Layer 4 of a small transformer language model trained on English Wikipedia (18 layers, counted from 0, width 128).
A neuron adds its activation times its output weights to the MLP's output. To switch it off is to set its activation to zero at one token and run the rest of the model.

Output weights of the MLP neurons that the questions are about. A number n stands for (n - 500) times 0.0016.
n4: 386 453 567 507 626 579 498 529 495 662 525 470 511 537 532 370 475 420 538 577 520 427 617 584 480 391 538 509 451 602 496 507 509 423 562 482 590 469 581 475 526 457 578 454 614 631 401 431 440 428 498 578 456 467 532 602 547 570 485 655 578 519 540 515 457 479 557 498 578 537 418 463 438 524 549 323 444 422 479 502 496 546 464 389 535 536 495 434 451 469 498 336 585 408 590 637 390 632 446 411 390 607 517 436 606 584 535 709 449 636 540 470 551 509 550 573 624 324 445 456 482 561 406 450 610 550 476 443
n30: 492 596 658 638 723 508 511 435 497 386 428 540 400 526 508 663 428 521 527 667 539 344 413 449 598 536 544 327 540 503 713 434 536 369 286 578 406 513 554 467 567 621 590 389 500 554 307 567 435 543 492 570 447 387 513 506 560 489 661 588 374 581 468 546 403 494 423 353 413 435 515 452 338 436 443 742 542 378 529 558 579 505 525 315 454 514 582 414 471 425 497 643 414 558 456 534 403 505 563 359 505 630 362 665 618 497 479 646 455 636 392 461 389 495 436 473 452 428 495 432 380 393 435 411 523 478 476 469
n45: 426 525 487 514 340 486 455 441 425 614 413 469 411 540 554 463 515 596 438 467 584 452 592 426 440 593 289 615 519 416 407 400 502 608 500 340 489 509 543 576 448 556 439 582 554 445 428 543 470 511 574 565 356 502 413 425 382 423 669 454 539 515 398 294 586 495 641 521 566 517 498 647 425 398 531 555 442 402 461 518 515 601 498 517 510 475 476 352 615 556 487 572 410 629 456 507 438 450 606 420 552 542 593 507 445 466 399 332 483 534 452 486 408 534 509 477 577 543 505 443 502 635 468 441 493 409 500 576
n87: 522 595 543 503 634 630 614 442 538 522 693 485 688 478 390 511 495 472 553 606 565 639 609 619 533 523 312 500 567 315 453 455 375 430 377 583 592 434 422 379 440 565 632 335 534 728 421 529 475 482 552 502 374 519 565 574 511 535 416 426 573 511 613 669 618 633 503 358 578 340 447 623 516 338 384 606 598 509 412 527 511 300 401 426 491 553 497 657 417 414 526 462 470 497 332 486 592 472 561 410 622 642 675 538 546 492 495 431 392 581 547 428 580 506 416 462 424 519 544 569 506 374 334 469 603 528 629 413
n99: 448 469 324 369 537 594 487 492 381 490 383 527 546 364 419 473 507 491 616 342 424 449 469 648 458 445 466 507 462 469 482 432 478 596 732 579 584 500 449 448 541 352 418 321 503 670 437 439 515 481 543 470 489 594 415 500 487 591 435 541 410 478 368 490 559 473 620 513 431 465 517 338 517 667 379 628 484 469 512 575 438 583 667 541 444 397 632 392 520 533 424 474 332 630 301 484 423 563 495 683 424 594 658 488 550 393 442 472 618 531 403 606 454 328 575 444 428 465 398 566 373 566 526 371 461 545 490 417
n100: 517 555 522 404 561 608 411 500 349 510 509 389 574 574 623 451 421 603 540 384 417 482 505 323 457 530 418 495 508 576 505 492 634 474 622 471 447 409 562 514 646 405 454 475 624 345 402 622 532 527 395 551 385 524 538 497 587 474 601 502 527 429 727 412 467 474 314 424 360 371 533 481 495 461 575 639 482 606 474 433 388 449 510 400 684 490 593 416 481 453 625 452 527 500 418 574 481 583 485 538 505 354 658 469 464 466 476 738 394 525 448 462 474 327 531 517 553 505 679 439 411 471 471 571 582 472 502 615
n107: 718 635 528 616 524 608 444 417 350 536 731 586 588 488 542 424 407 497 352 177 553 420 391 471 603 476 463 435 429 481 510 369 616 445 517 546 466 536 349 576 518 447 479 447 521 628 549 527 474 406 489 452 500 472 362 387 523 549 359 559 495 418 454 423 363 484 578 688 551 438 463 505 493 449 543 593 533 520 586 251 505 475 450 478 549 474 614 627 455 478 538 679 514 335 539 492 578 411 453 641 498 479 642 453 457 449 472 443 465 495 337 465 456 606 333 523 456 401 431 418 427 617 419 481 532 434 541 603
n123: 476 518 394 375 441 580 497 711 530 391 648 505 560 475 641 455 581 444 456 524 420 346 495 458 437 386 511 545 385 392 523 503 480 623 621 549 377 464 582 522 361 532 476 535 479 347 490 476 612 505 527 453 610 577 434 675 453 609 533 453 298 545 464 551 455 478 423 548 457 596 662 451 628 482 462 599 486 623 418 416 404 387 447 406 393 359 451 358 475 608 517 599 543 421 529 543 702 410 550 665 542 465 425 427 540 321 515 579 661 563 541 414 557 325 464 456 493 467 547 503 637 533 502 481 557 473 449 312
n160: 559 563 408 473 562 510 550 606 608 667 530 528 514 570 441 516 216 393 485 570 470 418 532 553 384 626 520 596 405 439 495 682 632 357 497 394 578 493 589 529 340 495 467 383 435 497 477 558 650 473 530 569 548 524 408 648 468 462 502 445 368 463 481 348 425 500 585 502 558 426 495 569 612 457 591 379 603 463 447 472 486 421 431 438 419 549 581 512 460 368 433 531 524 592 539 601 575 411 412 494 484 376 374 484 671 488 583 490 487 318 536 460 528 454 502 440 511 507 500 432 549 452 596 522 528 366 452 486
n166: 396 572 603 561 382 620 627 443 341 557 508 698 440 400 579 505 462 630 566 557 556 379 410 585 486 359 535 494 297 462 406 421 508 469 509 543 340 474 340 646 517 702 458 659 441 409 410 369 555 423 554 505 375 531 422 526 349 512 374 514 509 583 440 667 394 315 376 730 727 364 544 463 636 474 648 478 448 532 506 385 472 458 576 528 403 347 361 565 708 503 367 508 421 532 599 530 581 383 517 384 349 441 522 569 619 411 556 369 455 465 530 509 440 558 646 386 457 588 577 414 512 670 524 530 456 500 500 462
n185: 474 546 472 411 429 427 497 403 673 471 571 740 471 447 485 300 603 481 655 531 459 531 526 380 542 593 605 414 497 451 611 471 423 561 435 634 551 460 311 524 594 471 458 388 456 497 486 351 434 340 503 431 482 597 522 365 682 530 648 544 474 334 443 559 569 604 570 382 643 548 432 342 464 503 689 634 344 333 648 612 591 404 573 375 590 601 515 603 403 374 585 471 547 638 425 354 525 455 512 399 413 529 566 481 622 480 489 222 491 598 569 467 440 589 480 531 600 256 466 460 532 308 608 444 473 603 540 508
n201: 491 486 455 593 714 545 534 505 564 592 438 517 477 587 641 560 439 594 442 676 431 481 495 612 538 526 523 589 544 428 470 446 524 520 550 507 568 585 485 429 459 566 634 559 593 631 520 371 454 511 642 576 534 445 464 642 565 289 556 559 470 375 637 465 507 392 545 479 322 549 537 459 558 537 565 480 466 391 334 437 567 584 545 530 621 358 539 441 589 374 521 444 518 389 472 702 516 452 530 482 463 481 319 440 493 431 507 449 439 528 432 529 579 486 471 429 530 388 530 491 435 477 526 369 454 486 450 608
n203: 534 479 427 375 497 386 353 404 258 492 421 348 438 520 532 545 561 556 458 509 479 403 466 529 391 518 550 350 388 673 446 358 391 425 472 386 549 557 438 510 362 595 535 487 569 405 478 519 559 380 319 470 438 392 613 447 557 378 621 475 377 502 641 597 548 530 472 476 358 383 500 566 480 438 549 477 528 757 448 356 508 401 587 456 527 505 552 535 608 459 651 593 370 553 550 643 568 597 599 456 596 566 551 467 481 374 579 421 579 593 565 406 512 505 487 495 334 459 454 474 437 462 586 383 426 415 503 596
n258: 472 481 625 440 477 410 618 505 520 500 643 420 432 667 590 513 495 605 439 500 396 445 558 487 580 536 561 455 526 505 595 447 521 357 337 557 353 459 727 500 465 670 412 523 382 500 609 477 503 441 368 434 673 380 543 494 464 463 594 341 439 444 497 600 423 586 616 607 346 595 593 386 611 530 537 348 522 530 547 668 309 465 360 395 439 541 586 661 452 403 345 497 563 480 564 460 559 617 621 635 456 536 488 381 634 730 538 424 555 651 535 460 463 522 390 549 497 552 576 571 688 386 528 441 510 340 505 466
n314: 588 580 666 607 552 508 471 431 590 596 576 375 452 428 467 431 490 458 545 27 557 430 513 432 342 454 532 606 472 445 460 522 717 539 563 452 568 516 508 564 674 440 616 582 593 517 707 384 505 488 600 567 453 479 601 375 331 450 407 437 390 433 395 607 433 439 539 486 378 475 503 482 436 524 603 462 553 497 553 635 400 503 484 642 458 535 581 505 392 341 374 520 427 505 452 372 601 471 679 642 520 552 550 587 497 582 398 478 522 551 651 514 543 457 500 674 598 508 511 349 500 584 588 549 693 642 395 487
n319: 648 479 658 566 578 347 423 416 458 492 450 437 518 558 455 640 520 550 637 372 433 483 503 525 625 500 697 482 755 544 544 567 482 518 480 487 606 550 676 507 445 599 470 457 381 517 567 410 442 522 511 418 459 372 635 634 505 472 380 375 540 495 588 601 548 470 382 594 462 450 510 495 538 347 585 314 562 471 480 482 695 404 463 458 569 550 478 595 536 632 315 495 586 393 540 522 490 448 576 336 515 412 512 556 516 526 654 406 585 608 425 459 568 647 441 492 468 344 450 395 569 366 485 557 652 562 565 655

Each question names a token from some text and the token that comes next. It shows the activations a of the neurons there, in the order above. A number n stands for (n - 500) times 0.063.

Then comes g, the gradient of the next token's log-probability with respect to the MLP's output, scaled to length 1. A neuron's effect is roughly proportional to its activation times (output weights . g). A number n stands for (n - 500) times 0.00076.

"es ", then "each "
a: 495 498 521 389 547 493 491 491 555 523 480 492 500 488 515 505
g: 336 503 682 551 476 490 423 404 678 451 423 512 308 247 583 375 258 554 431 421 486 491 430 579 688 385 660 566 530 460 591 333 513 572 395 511 618 666 484 538 662 448 320 566 585 776 492 540 590 462 510 572 584 611 523 573 639 721 424 516 551 418 498 628 565 509 388 600 318 522 626 537 162 568 472 498 570 245 492 552 408 520 548 547 516 490 453 425 829 530 366 654 408 307 650 393 445 540 240 418 466 595 606 655 298 585 529 236 469 493 505 763 516 505 474 520 493 549 388 381 435 531 566 453 506 384 315 392
Which neuron, switched off, raises the next token's probability most? n160

"qu", then "in "
a: 434 496 503 500 470 509 501 501 498 499 501 509 492 503 503 501
g: 405 554 507 404 307 399 451 494 388 539 448 388 456 611 673 665 405 306 532 456 713 567 369 264 452 494 505 613 467 452 420 413 515 639 299 534 386 376 562 538 430 457 659 305 539 410 527 445 473 611 443 532 560 644 617 411 326 430 354 504 402 471 357 713 447 611 502 600 671 456 659 364 484 253 519 522 457 462 420 466 543 320 375 559 640 413 368 254 695 459 582 561 515 387 527 610 524 564 392 715 487 665 436 441 314 472 252 519 428 535 715 426 590 641 634 579 383 567 520 581 733 298 486 392 436 458 843 613
Switching off which neuron hurts the next token most? n4

"| ", then " "
a: 504 501 516 497 502 579 502 501 501 500 502 497 548 349 504 499
g: 394 605 510 399 689 467 375 409 407 353 581 418 584 447 366 617 489 479 554 683 488 539 615 791 513 536 370 469 551 431 383 689 653 453 501 571 534 667 573 544 395 538 406 647 662 395 425 664 460 263 295 407 443 571 437 625 334 350 535 529 506 499 684 556 613 622 302 587 393 499 622 685 350 580 491 431 474 456 785 758 481 371 477 352 578 531 462 365 360 393 595 660 659 554 633 489 772 534 506 485 432 564 556 370 695 306 585 555 560 343 460 495 426 459 333 538 463 278 621 388 436 366 361 467 413 450 361 322
Which two neurons, each switched off alone, lower its probability most, in order? n100, n203

"of ", then "their "
a: 511 479 499 502 500 479 529 497 495 557 452 496 500 499 498 501
g: 397 433 652 376 551 477 643 483 615 561 552 658 526 451 470 433 518 355 569 536 600 491 406 576 487 240 486 901 486 470 539 586 468 629 572 632 443 474 234 232 382 405 399 465 391 317 409 645 484 623 663 361 595 569 255 362 461 643 344 539 502 555 713 468 572 551 443 635 297 390 548 485 664 591 833 532 472 435 482 629 464 729 513 399 618 644 560 440 661 385 731 503 397 387 769 456 514 544 448 462 501 351 472 497 455 657 523 539 544 417 316 456 524 623 566 505 611 479 498 451 682 562 496 530 441 412 347 535
Switching off which neuron hurts the next token most? n166

"ings ", then "found "
a: 499 458 578 470 525 501 497 521 512 531 501 489 499 507 498 498
g: 331 534 611 191 298 547 404 326 611 431 425 551 512 580 733 711 561 538 393 474 470 554 392 471 510 603 374 491 580 531 528 544 640 535 539 366 279 387 466 507 662 441 685 392 504 667 656 580 483 685 339 218 418 668 486 423 612 634 546 571 549 576 447 531 431 699 488 669 298 448 580 493 567 489 388 503 558 323 688 571 521 426 565 482 418 413 655 332 625 649 452 745 321 545 699 540 506 388 475 653 438 383 588 364 556 378 309 471 598 512 435 404 405 230 628 537 376 361 543 501 406 569 464 528 334 314 486 547
Switching off which neuron hurts the next token most? n45

"and ", then "the "
a: 500 509 506 494 507 504 490 503 496 505 503 497 341 498 501 506
g: 474 309 373 596 598 529 524 558 561 604 384 656 503 517 787 537 483 575 524 631 616 386 522 573 587 409 558 552 453 284 823 631 628 297 338 641 482 475 641 431 154 531 445 674 390 548 425 463 238 463 338 258 619 430 378 455 447 685 549 450 517 595 408 539 604 425 605 533 380 506 641 587 486 583 324 229 464 362 401 521 242 567 525 462 531 471 684 604 576 644 543 503 473 500 383 708 573 586 446 510 368 422 465 494 550 519 481 532 527 446 431 414 462 674 326 437 648 511 370 351 406 603 477 585 348 446 735 489
Switching off which neuron hurts the next token most? n203

"oss ", then "|"
a: 477 495 502 503 491 509 710 509 507 502 509 498 497 526 500 499
g: 482 562 239 409 628 476 590 377 427 480 739 502 424 343 591 672 478 611 396 500 723 346 470 414 612 628 284 613 292 412 546 568 244 306 481 595 751 377 624 743 514 529 496 396 728 417 375 402 659 295 461 480 459 446 488 535 428 581 672 866 552 429 437 447 519 553 467 469 413 464 470 568 435 474 423 577 749 715 631 422 619 590 512 550 560 636 525 609 547 337 670 468 478 452 483 491 555 306 357 509 470 442 465 678 562 601 610 489 462 683 380 384 419 554 499 536 597 390 393 569 438 531 575 567 659 471 449 321
Switching off which neuron hurts the next token most? n107

"results ", then "are "
a: 501 526 508 470 519 494 499 508 498 511 499 490 397 500 467 501
g: 450 445 563 400 545 413 799 737 746 501 433 582 263 358 330 606 429 642 417 472 572 445 519 624 725 487 587 406 344 531 520 494 265 630 626 678 592 422 558 608 406 563 383 547 390 387 667 550 507 604 659 472 441 384 583 329 548 367 743 493 476 458 611 397 662 535 543 321 631 580 412 579 544 461 418 435 619 611 451 573 333 671 708 661 453 385 493 629 632 445 469 455 486 470 668 508 524 469 479 490 764 271 336 552 549 327 418 421 576 395 503 583 495 651 485 400 629 451 393 455 327 642 441 590 508 513 705 702
Which two neurons, each switched off alone, lower its probability most, in order? n87, n314

"Lor", then "o"
a: 501 506 516 561 507 499 487 440 502 500 638 477 500 497 527 522
g: 398 442 683 184 561 694 608 597 589 433 627 597 668 684 417 514 639 559 384 458 485 384 599 506 443 340 306 497 316 775 521 440 591 379 480 586 556 298 374 544 687 525 603 473 444 645 417 483 506 594 718 395 500 521 476 667 481 448 365 493 414 456 459 321 520 611 399 295 555 638 251 570 456 414 642 530 386 680 513 688 435 400 643 419 440 316 588 497 542 512 365 368 423 360 323 512 530 448 607 518 416 526 347 449 548 456 500 438 534 693 735 354 581 675 668 286 384 522 237 478 458 493 530 489 478 519 660 505
Switching off which neuron hurts the next token most? n185

"o", then "ak"
a: 495 491 509 456 504 503 503 496 488 505 508 497 509 502 499 502
g: 443 587 565 542 437 467 507 601 498 399 358 529 337 393 416 496 526 652 432 502 302 521 370 536 704 532 701 338 374 587 728 375 681 409 600 600 398 685 625 741 488 417 830 491 558 458 686 508 448 631 355 638 638 438 636 448 537 474 470 723 158 468 610 531 728 348 573 495 446 683 493 615 561 549 509 451 618 549 385 313 442 551 383 365 282 644 507 593 495 546 619 608 412 495 356 606 523 578 503 603 461 471 538 537 513 496 461 536 512 689 435 276 643 325 681 527 496 451 479 602 665 534 512 493 402 704 661 602
Switching off which neuron hurts the next token most? n87

"ound ", then "tr"
a: 499 409 521 411 771 502 505 490 471 505 501 497 501 495 518 511
g: 456 715 504 533 465 322 550 479 297 399 491 533 232 405 387 832 455 399 535 518 329 551 498 392 452 383 354 510 528 473 497 470 588 594 554 432 467 506 466 538 699 383 287 385 452 370 262 591 618 313 460 500 681 499 445 488 576 488 619 601 505 565 449 508 287 572 708 532 533 514 540 344 367 480 408 457 359 424 620 322 633 627 524 318 649 452 591 473 585 370 397 477 435 532 367 275 790 587 384 546 351 691 393 515 573 624 508 397 517 428 461 257 529 492 549 536 435 795 475 519 278 684 525 619 583 497 314 463
Which neuron, switched off, raises the next token's probability most? n30

"'", then "Hond"
a: 494 489 505 501 501 506 502 617 501 497 500 492 500 493 494 501
g: 608 487 646 597 498 487 612 619 547 707 403 393 583 546 606 562 197 569 562 543 577 493 491 461 371 471 576 529 503 593 349 627 527 188 332 532 614 384 620 431 660 395 468 422 549 607 411 476 263 529 560 439 297 441 542 372 522 376 711 450 657 672 528 636 479 381 547 540 378 444 778 618 609 522 482 330 284 368 447 497 540 557 281 517 492 430 666 825 652 441 288 569 514 542 487 620 537 515 307 608 422 425 576 629 397 444 633 531 495 473 450 389 715 445 586 344 572 750 464 384 482 598 374 609 509 634 579 598
Which neuron, switched off, raises the next token's probability most? n123

"similar ", then "results "
a: 490 466 493 454 461 500 437 493 451 494 494 496 507 492 739 501
g: 602 633 636 641 477 371 342 535 473 392 612 340 577 537 609 470 615 451 436 513 276 720 517 526 350 553 720 427 375 514 591 564 561 279 594 499 510 401 563 542 246 373 672 410 611 451 403 627 594 683 489 594 630 607 572 560 660 587 364 585 687 647 489 534 377 675 402 419 498 265 489 470 604 437 624 598 581 397 641 695 647 561 602 317 411 671 415 566 376 584 409 520 305 578 625 728 469 388 671 462 306 334 679 413 549 414 742 607 484 514 367 488 553 393 344 435 466 571 757 533 550 440 527 448 519 564 479 397
Which neuron, switched off, raises the next token's probability most? n314

"vote ", then "or "
a: 498 499 531 494 615 494 501 501 496 446 495 493 501 487 523 498
g: 531 381 456 540 260 674 488 448 426 654 549 501 202 395 530 428 598 563 338 540 692 473 655 644 554 592 354 611 366 443 629 502 288 684 613 548 538 390 239 575 659 553 576 518 515 425 557 591 422 701 347 404 677 385 425 396 544 521 655 451 246 352 346 538 481 513 339 504 474 396 354 525 412 296 546 418 505 664 492 503 635 415 537 685 388 645 398 544 498 581 687 720 655 413 582 669 200 535 560 579 593 463 317 365 556 405 521 415 402 464 514 582 578 683 400 453 465 524 396 538 483 304 658 600 467 392 503 542
Which neuron, switched off, raises the next token's probability most? n99

"g", then "er "
a: 500 505 503 503 408 497 504 504 467 501 503 498 510 489 501 503
g: 686 381 443 370 540 553 184 382 494 424 602 486 513 457 456 559 638 557 699 478 433 296 549 395 513 515 363 518 759 536 402 526 320 525 556 497 514 362 479 583 630 302 455 500 494 472 476 572 259 371 322 524 465 680 351 521 454 644 458 423 381 380 595 417 542 541 461 529 395 378 637 550 434 452 594 700 446 315 404 520 185 593 466 390 602 552 628 534 464 356 440 565 214 353 425 593 488 653 455 598 649 363 556 354 560 335 792 337 432 292 494 470 587 512 341 443 386 463 618 619 264 437 547 423 444 686 526 444
Which neuron, switched off, raises the next token's probability most? n99